Layer 10 of a small transformer language model trained on English Wikipedia (16 layers, counted from 0, width 128).
A neuron's activation on a vector x is GELU(gate . x) times (in . x), where the dot is the dot product.

Input weights of the MLP neurons that the questions are about. A number n stands for (n - 500) times 0.0015.
n61 gate: 636,30,511,571,482,721,550,548,521,486,697,803,545,380,602,549,462,623,373,507,594,571,490,536,354,471,482,341,342,638,440,524,588,393,682,486,479,613,483,594,529,381,257,514,428,608,436,575,423,610,643,531,392,566,599,504,673,438,493,443,669,633,542,569,193,634,422,409,390,317,528,368,361,641,360,454,347,518,365,451,511,546,410,532,525,572,625,555,529,462,532,475,496,444,592,603,607,503,489,466,745,623,427,503,374,735,365,402,567,560,447,566,482,303,447,197,730,486,514,400,521,539,504,562,665,379,655,601
n167 gate: 458,235,386,547,410,469,547,466,399,441,636,663,584,407,489,473,435,373,574,485,519,445,515,430,408,556,399,192,477,231,375,450,612,453,590,350,355,609,409,560,571,442,488,783,630,635,406,315,446,788,404,413,561,527,512,575,438,257,638,693,575,544,574,448,407,527,690,697,438,415,380,347,485,377,535,176,441,391,606,150,357,305,733,488,708,551,445,691,293,569,407,535,609,539,575,746,370,600,508,485,469,508,472,581,635,512,648,508,659,582,504,151,685,663,554,313,540,450,508,606,409,403,292,778,465,441,481,446
n351 gate: 214,562,496,296,528,283,617,473,583,380,447,314,294,520,458,229,574,520,599,454,783,536,473,611,477,382,658,508,706,418,396,351,524,593,649,355,484,393,728,411,706,425,617,563,528,445,624,222,441,326,445,589,371,465,468,685,496,360,403,404,561,508,635,480,326,250,468,429,468,504,619,428,504,248,700,747,440,616,472,410,244,512,540,341,456,609,572,601,614,269,619,560,603,370,485,472,325,473,476,473,668,575,558,476,387,521,620,334,508,528,616,132,596,635,476,208,625,370,655,536,464,638,856,585,634,604,551,665
n364 gate: 492,343,632,603,579,539,392,405,579,484,488,720,462,445,736,667,403,465,457,416,508,524,689,645,593,702,492,362,535,468,362,364,297,628,424,472,577,645,677,464,753,492,440,731,376,329,476,656,457,554,656,623,403,670,418,700,728,538,200,528,649,299,539,621,504,559,724,551,555,445,688,393,461,391,523,741,504,377,389,344,532,449,512,468,464,564,393,330,287,457,508,186,367,520,477,559,674,213,429,504,659,492,325,504,484,488,532,316,637,500,504,372,146,614,641,528,612,480,492,647,288,629,322,750,523,759,657,531
n439 gate: 478,649,416,579,485,288,668,464,575,561,399,631,504,331,326,533,364,560,590,624,496,500,361,772,511,569,358,417,455,542,538,563,374,458,178,367,364,481,522,381,607,493,375,556,553,600,455,447,496,314,344,390,378,471,455,439,421,460,412,610,596,374,289,473,739,571,597,396,421,478,493,643,456,588,311,380,455,430,654,385,577,511,435,579,492,644,632,243,500,578,534,659,444,485,609,564,529,452,564,668,281,425,694,649,740,356,549,254,283,646,301,544,492,564,533,240,298,664,335,451,686,418,307,691,839,345,466,455
n477 gate: 432,596,552,438,504,370,711,624,387,397,459,562,649,485,229,370,461,522,496,550,709,398,835,414,410,384,645,763,355,410,511,579,655,415,751,467,400,482,670,418,671,449,445,562,685,550,533,515,554,496,536,472,514,611,696,504,307,496,563,430,385,589,599,668,227,391,456,630,547,764,547,522,439,429,471,478,390,644,386,547,548,526,463,697,570,666,382,339,243,450,770,529,304,431,556,449,571,439,642,596,551,485,417,359,596,580,269,551,286,424,376,457,677,329,428,485,433,471,460,397,463,489,609,525,471,260,424,341
n61 in: 606,358,482,493,434,755,496,560,503,426,554,379,385,653,687,188,456,500,583,747,527,590,524,752,565,568,448,542,552,439,497,558,668,633,696,500,415,776,446,369,525,404,468,548,588,336,462,402,551,588,503,750,479,558,358,349,735,453,623,507,684,631,514,504,587,379,756,483,528,541,455,486,322,734,503,570,783,543,333,384,411,399,546,535,479,430,510,442,525,346,576,612,541,514,557,486,568,452,316,591,591,424,339,527,691,406,392,258,638,486,361,462,255,427,476,429,320,634,517,479,539,469,457,436,531,475,541,527
n167 in: 432,602,525,467,606,335,183,606,443,426,763,484,571,350,551,400,651,444,435,307,568,277,682,441,253,679,750,484,419,487,451,488,484,352,283,549,429,439,618,450,554,352,545,484,209,532,312,496,448,504,508,540,364,703,383,479,516,603,623,549,574,331,459,583,605,650,480,448,427,343,609,537,704,434,384,329,732,500,577,496,442,675,738,379,671,303,557,575,488,444,468,377,653,444,461,301,643,568,213,508,386,472,647,231,467,651,337,714,597,391,411,428,762,145,315,430,648,504,496,610,623,456,613,464,411,795,315,753
n351 in: 359,444,695,746,562,678,595,492,484,306,445,520,620,504,468,431,524,314,500,420,484,275,468,340,468,420,261,406,273,441,570,359,375,500,442,711,488,557,409,558,695,504,413,476,302,355,603,475,500,528,581,520,383,620,484,719,516,775,459,504,637,554,345,471,586,622,211,451,471,549,785,636,500,734,407,484,393,398,553,395,613,697,616,545,356,653,241,580,362,608,235,413,366,378,449,516,664,657,508,306,533,390,724,464,704,508,549,736,846,679,696,544,582,480,403,234,479,447,537,553,401,224,286,648,642,290,764,415
n364 in: 601,477,293,437,583,430,712,626,437,603,772,677,642,437,458,745,276,403,269,454,663,362,446,386,585,508,605,520,289,419,421,407,298,464,480,695,519,488,500,761,540,593,365,340,369,318,464,580,574,393,558,749,442,465,719,516,332,400,560,556,416,604,350,540,457,543,665,719,315,211,520,373,457,464,360,693,476,328,453,372,781,654,640,614,496,468,500,319,472,469,646,329,402,676,549,712,442,376,210,519,456,531,565,383,556,251,461,539,398,406,386,647,397,524,687,500,660,707,449,567,444,633,540,515,492,528,340,772
n439 in: 458,549,480,581,481,550,516,421,554,457,508,496,440,481,496,317,322,485,554,620,435,268,398,384,545,718,469,550,746,623,485,725,443,566,652,598,440,396,368,366,366,405,301,807,316,428,500,477,431,598,351,583,416,398,327,566,496,504,414,559,559,598,608,535,627,423,546,680,573,692,500,815,333,453,511,307,694,737,705,527,508,504,809,380,698,293,648,545,346,416,550,566,423,454,575,581,530,629,735,736,294,650,416,397,484,208,577,496,350,723,562,603,504,415,534,370,575,442,662,321,527,243,484,319,703,379,416,588
n477 in: 585,412,641,587,455,787,489,489,613,359,632,538,581,748,424,400,426,515,249,533,411,285,434,361,567,434,541,519,537,504,508,623,504,363,314,363,511,650,584,496,588,608,405,676,481,571,576,698,459,518,589,562,559,430,507,450,526,551,741,439,496,492,323,438,440,770,579,870,391,347,594,625,604,515,645,338,496,543,390,467,427,413,344,643,519,565,439,673,392,541,681,716,594,347,373,538,448,745,470,730,458,492,776,452,351,656,508,530,500,481,572,344,542,549,690,661,714,485,410,299,687,650,763,574,504,234,515,347

Each question shows a token from some text and the vector x that enters the MLP there. A number n stands for (n - 500) times 0.0075.

" by": 595,447,497,509,361,524,351,573,501,436,467,385,470,643,451,488,401,491,371,814,629,426,489,272,613,573,538,448,391,353,427,681,566,475,538,377,348,502,589,445,317,471,524,491,427,463,661,536,515,449,548,459,629,479,411,443,379,596,383,438,783,473,574,676,456,639,534,569,514,509,575,574,370,542,578,389,508,371,478,572,518,663,350,557,377,565,799,447,377,535,442,482,578,486,721,578,442,467,341,437,598,418,402,595,678,850,586,513,323,499,520,511,448,559,483,643,557,490,492,582,455,556,492,600,582,565,474,460
Which two neurons fire most, strongest first? n477, n61

" |": 597,477,297,624,510,559,518,595,411,454,246,387,635,488,573,426,504,469,555,686,468,470,415,275,425,629,579,506,266,344,457,654,467,580,402,479,161,435,466,416,320,420,540,507,507,417,576,525,441,400,472,308,456,452,453,395,315,486,580,601,775,419,565,668,636,447,613,589,440,441,452,331,485,652,594,599,624,501,526,474,497,620,415,493,568,552,695,571,350,474,486,338,615,387,582,530,410,580,517,422,695,526,307,614,613,780,650,641,553,534,553,419,389,548,516,386,464,487,515,573,287,330,551,611,616,709,458,523
Which of these neurons fires most? n167

"'": 436,322,380,490,419,538,363,603,436,552,286,576,516,525,457,454,386,585,385,717,516,573,379,290,519,490,548,631,593,479,541,769,545,428,519,476,349,541,229,491,376,535,626,352,453,363,576,621,467,371,398,240,602,524,324,480,345,739,300,396,645,536,603,607,625,623,508,703,453,539,502,635,505,586,323,442,571,420,340,576,439,589,397,560,441,550,684,438,374,496,534,551,668,554,884,446,467,437,384,419,523,493,521,528,539,759,471,443,264,437,477,509,350,521,579,610,608,496,530,427,443,600,702,522,638,568,440,526
The three highest activations, in order: n439, n477, n61

" International": 588,459,418,485,488,629,474,478,444,429,359,560,494,547,427,441,416,552,477,637,688,444,325,378,539,578,659,564,456,291,524,674,527,386,245,706,425,561,311,401,352,560,470,268,417,199,710,498,445,320,538,285,430,442,365,464,349,740,399,522,870,363,594,694,520,532,580,675,323,375,575,528,440,571,564,388,583,484,368,485,489,681,549,438,416,644,579,459,440,490,483,459,715,600,690,621,458,723,482,487,378,657,344,703,509,677,734,530,433,533,467,367,361,447,574,592,560,489,657,451,633,501,385,513,631,488,379,686
The most active neuron and its activation: n439, at about 5.7

" However": 417,487,243,293,491,404,370,631,417,516,534,391,711,587,336,540,381,512,590,616,446,476,584,258,471,540,550,630,525,326,537,522,657,433,530,629,408,545,535,357,327,634,487,410,477,399,647,654,500,399,632,437,600,328,609,436,526,612,471,347,776,491,555,688,626,557,610,679,438,366,430,593,486,545,465,366,446,301,464,557,492,700,258,541,429,580,590,420,376,534,521,507,516,568,668,459,406,567,387,485,513,467,532,777,533,821,487,665,453,330,452,492,502,621,364,561,573,449,414,616,436,587,439,548,571,477,445,513
Which of these neurons fires most? n477

"w": 549,590,382,450,433,640,334,560,518,606,331,313,626,470,353,507,473,467,469,571,743,449,430,318,566,550,542,644,411,340,516,660,380,403,471,326,279,731,285,407,398,513,385,549,438,439,609,545,261,400,530,263,494,538,598,456,319,631,519,426,594,552,431,629,419,578,730,621,487,450,554,643,568,537,529,421,462,305,452,529,341,834,512,528,452,720,622,441,287,393,355,361,761,658,502,242,405,267,606,363,461,554,274,497,471,702,379,333,463,559,615,375,550,470,664,610,413,587,506,651,519,676,448,519,503,588,544,600
The most active neuron and its activation: n477, at about 1.5

" after": 580,386,435,336,441,490,328,560,546,455,472,510,589,697,435,428,409,545,473,822,652,536,476,255,577,498,581,493,538,365,484,637,536,356,504,526,464,462,538,440,299,487,571,566,377,410,693,599,522,426,484,477,732,468,389,424,380,540,476,311,655,440,631,618,497,571,565,533,440,506,511,626,435,524,448,555,493,403,406,606,431,608,377,505,418,530,830,500,377,561,530,383,618,598,905,563,408,474,306,408,604,503,465,720,613,748,425,654,410,310,426,491,586,548,427,587,623,397,454,626,477,555,552,584,501,492,508,568
Which two neurons fire most, strongest first? n477, n61

" V": 447,444,363,521,411,443,524,551,414,428,370,401,466,624,540,586,593,425,252,564,494,468,259,105,604,352,468,433,584,388,470,693,580,536,503,393,314,373,508,514,205,488,598,571,368,418,613,502,328,446,636,402,384,404,539,470,448,630,289,338,682,506,531,617,456,486,537,513,436,299,381,552,544,489,566,515,477,523,631,501,449,692,459,291,455,693,505,461,514,495,407,455,648,437,526,587,435,532,430,349,569,495,300,567,455,596,599,499,415,519,471,541,425,412,480,734,461,465,641,646,630,549,302,472,693,572,518,472
The most active neuron and its activation: n167, at about 0.23

"33": 520,366,533,563,445,620,435,687,508,644,287,382,621,614,622,474,452,620,420,654,640,532,764,346,631,594,742,516,583,499,388,630,441,587,622,504,454,423,511,402,272,640,508,367,444,515,686,469,372,284,366,422,444,294,604,365,292,764,510,296,669,396,605,761,433,690,613,489,547,251,466,358,546,554,631,394,367,538,525,405,525,652,509,470,463,471,500,342,517,405,211,375,659,713,696,341,581,570,371,473,648,505,494,621,438,581,571,491,536,470,484,502,361,506,366,414,596,515,544,336,508,745,574,117,479,409,472,626
Which of these neurons fires most? n61

"D": 495,467,476,452,433,516,476,601,479,567,269,586,503,561,461,565,654,466,367,528,492,532,252,122,442,420,394,437,662,325,431,652,516,484,341,505,316,472,491,412,207,436,663,543,458,324,561,390,469,420,590,493,595,390,559,399,326,666,530,251,611,498,580,769,497,489,542,540,449,470,379,637,513,537,655,515,499,495,454,645,440,586,436,533,444,597,582,523,366,423,486,463,628,516,637,528,277,477,557,494,578,546,372,504,516,621,452,545,443,413,531,396,363,540,395,726,535,442,543,589,580,435,206,445,643,689,588,537
The three highest activations, in order: n167, n351, n364

"|": 504,505,533,454,455,530,405,542,490,441,360,408,708,544,582,604,499,533,402,761,610,357,499,261,515,604,549,377,396,402,633,516,491,622,527,485,263,667,496,436,411,396,537,623,350,453,719,570,447,395,411,372,536,483,514,354,316,462,339,614,827,522,633,720,645,392,486,543,526,559,276,553,542,519,515,515,535,373,464,517,438,542,390,431,422,548,582,614,493,448,387,483,527,496,711,530,362,402,401,517,384,414,270,549,620,799,494,554,367,426,362,432,471,586,490,631,699,415,640,549,411,484,499,620,612,664,581,495
Which of these neurons fires most? n167

" on": 560,626,504,347,460,506,246,663,535,406,501,510,654,597,401,414,541,467,460,785,666,469,494,304,553,451,574,559,550,342,515,646,651,373,479,517,368,576,468,444,347,482,599,443,453,462,600,495,543,455,493,472,604,409,359,366,399,659,478,467,738,530,678,547,429,466,545,602,368,538,471,644,458,578,437,543,625,455,456,607,447,585,395,470,448,488,792,348,380,539,374,275,680,555,781,496,476,514,458,394,547,469,410,543,618,829,534,544,294,626,496,388,378,453,507,626,643,401,418,518,517,490,429,580,716,571,474,551
Which two neurons fire most, strongest first? n477, n351

" Ch": 477,373,335,498,298,454,276,604,472,399,306,400,510,538,648,473,608,339,238,618,464,346,369,160,644,420,492,450,517,379,531,775,527,476,439,420,483,441,611,443,262,387,716,555,457,483,531,468,293,342,577,387,450,564,501,585,396,581,427,427,626,517,552,758,596,564,651,602,393,348,347,603,558,530,579,512,482,448,473,635,471,511,431,494,498,552,636,518,361,487,366,598,676,517,497,516,466,564,477,337,451,367,357,641,465,602,609,535,397,375,562,432,452,393,402,612,533,388,534,752,605,551,342,576,621,537,429,687
Which of these neurons fires most? n167

"s": 476,495,423,514,474,548,490,535,360,436,423,356,608,577,459,388,590,502,424,837,549,335,440,242,436,535,669,534,444,479,526,769,430,646,513,556,402,527,432,450,366,575,581,386,399,504,715,527,426,343,371,444,665,488,488,536,379,671,534,476,785,457,608,741,558,574,574,457,476,548,512,460,358,432,420,392,506,518,485,592,483,744,400,425,423,659,577,467,267,470,387,481,510,488,759,541,449,579,380,538,661,358,510,637,519,786,606,451,473,459,524,394,477,584,468,516,477,523,472,724,557,568,367,426,715,504,398,556
The three highest activations, in order: n439, n477, n364

" the": 612,264,477,442,487,445,283,567,605,501,375,458,462,572,398,520,218,521,531,698,509,454,384,280,615,510,555,442,638,417,494,492,666,373,608,561,371,537,342,350,382,419,519,441,443,384,574,604,444,425,406,327,518,548,493,471,408,557,369,477,680,468,554,721,640,492,649,658,522,423,505,534,484,473,480,466,406,392,501,479,427,579,277,480,481,656,696,424,320,456,531,435,485,497,701,488,491,595,416,499,493,489,367,474,467,916,448,465,412,491,569,523,448,516,510,631,553,484,524,492,493,444,540,466,491,622,559,532
The three highest activations, in order: n61, n351, n477

" visit": 537,420,422,447,497,625,374,598,332,636,361,493,628,514,284,287,519,489,379,717,584,466,489,195,441,555,639,497,410,338,553,705,600,400,506,386,439,531,656,373,334,390,691,461,501,387,601,546,475,404,432,402,700,466,498,407,471,678,438,357,783,473,534,676,511,514,510,615,375,563,391,563,454,451,458,342,546,447,337,557,458,637,380,553,429,626,489,470,301,519,353,399,656,427,563,500,555,584,462,431,630,414,311,804,480,697,603,502,399,487,468,436,593,519,486,662,601,474,503,685,544,522,386,450,556,639,490,726
Which two neurons fire most, strongest first? n477, n167

"i": 552,484,482,371,456,707,371,614,445,584,385,496,500,416,764,639,469,476,311,721,519,441,468,195,444,502,572,561,430,417,482,505,511,526,454,490,437,567,411,500,283,483,651,621,371,428,622,548,389,634,338,422,405,352,537,470,435,747,425,527,767,520,730,721,538,503,505,420,400,295,602,435,335,551,449,451,519,479,344,586,460,691,478,468,457,570,636,211,314,397,518,360,649,606,643,672,451,522,508,505,499,387,611,642,543,705,457,472,532,460,434,443,478,492,545,629,494,466,421,453,589,743,525,445,642,477,435,473
The most active neuron and its activation: n364, at about 3

" re": 566,437,537,481,368,446,274,646,337,539,427,441,606,549,382,424,397,525,505,537,614,518,386,268,570,494,519,546,349,310,435,644,543,265,403,520,327,559,456,474,308,477,697,535,720,534,561,481,521,524,450,476,811,423,436,424,327,678,349,328,815,370,449,627,531,382,513,492,461,319,427,573,567,601,587,287,561,417,449,637,379,677,382,397,492,601,577,475,332,707,290,401,634,659,707,384,251,451,587,407,608,519,507,592,461,730,493,623,456,453,571,411,484,565,371,636,495,387,543,543,511,466,359,559,486,565,474,612
The most active neuron and its activation: n167, at about 2.5

" later": 462,381,371,276,458,475,487,701,465,534,484,504,558,636,463,427,459,515,427,707,662,491,401,244,524,580,629,585,437,331,542,492,546,386,409,512,463,460,360,455,341,587,518,463,319,412,635,450,563,283,420,427,705,498,408,414,425,519,540,290,703,451,552,655,611,564,518,590,499,494,396,557,396,540,550,318,550,331,383,576,427,631,298,445,439,522,732,473,299,445,605,398,647,551,742,649,495,500,425,369,585,353,460,655,583,773,476,578,482,346,361,449,485,525,396,669,560,453,456,642,563,549,396,353,426,521,522,723
Which of these neurons fires most? n351

"50": 502,338,491,597,333,635,386,596,473,619,294,457,594,577,556,359,432,459,395,793,602,531,435,296,714,551,542,486,509,441,458,658,467,530,541,514,299,565,442,572,336,562,408,369,456,459,664,460,431,352,468,423,412,353,479,349,353,700,369,330,702,390,563,647,412,583,526,506,343,364,295,632,422,585,599,396,438,475,447,444,402,678,438,506,424,723,538,374,332,528,361,348,593,482,685,499,495,453,323,569,739,395,268,495,492,737,672,537,448,513,495,310,453,492,545,583,532,589,474,487,379,500,520,232,700,394,518,596
The most active neuron and its activation: n61, at about 6.2

" 22": 542,537,367,543,494,641,380,574,471,646,343,486,684,656,567,477,316,554,504,648,656,546,354,162,462,542,590,490,464,370,551,768,465,404,464,489,347,358,604,369,320,602,559,425,445,524,686,499,481,358,265,395,388,479,511,348,334,563,336,303,779,437,459,741,449,500,665,571,381,345,445,667,573,589,624,552,485,459,544,640,476,588,349,335,473,523,556,491,462,329,454,480,595,503,606,541,477,595,433,631,573,487,307,607,490,650,745,689,513,447,487,535,422,460,382,511,534,399,581,503,491,522,452,360,597,399,406,625
Which of these neurons fires most? n351

"82": 632,554,393,557,466,469,520,664,474,473,347,459,530,730,661,403,545,303,490,704,599,444,473,473,480,688,464,551,427,393,505,633,400,526,645,313,341,379,525,369,302,382,471,424,442,430,582,580,376,273,442,384,374,309,395,372,229,654,393,80,686,370,554,840,608,638,527,454,524,368,394,573,323,427,565,535,429,511,507,459,408,559,636,507,548,581,589,309,457,292,306,404,665,454,476,547,504,578,314,521,680,511,309,682,524,529,576,315,598,417,609,417,396,535,496,427,464,617,595,531,403,535,615,288,588,219,524,691
Which two neurons fire most, strongest first? n439, n61

",": 468,360,332,366,464,551,385,664,571,518,451,556,512,687,367,534,402,456,442,724,465,589,413,186,598,609,513,410,633,431,429,515,613,497,547,555,341,401,427,364,426,435,504,427,372,456,690,600,475,443,512,341,580,510,514,395,448,562,506,416,580,460,605,623,594,471,571,535,542,467,440,478,354,477,546,425,444,443,502,610,408,668,208,530,392,464,840,419,384,557,429,378,605,464,776,444,362,545,449,486,572,337,418,593,467,783,407,471,435,395,500,367,607,556,451,597,559,619,459,541,453,434,584,560,513,559,495,596
The most active neuron and its activation: n351, at about 0.33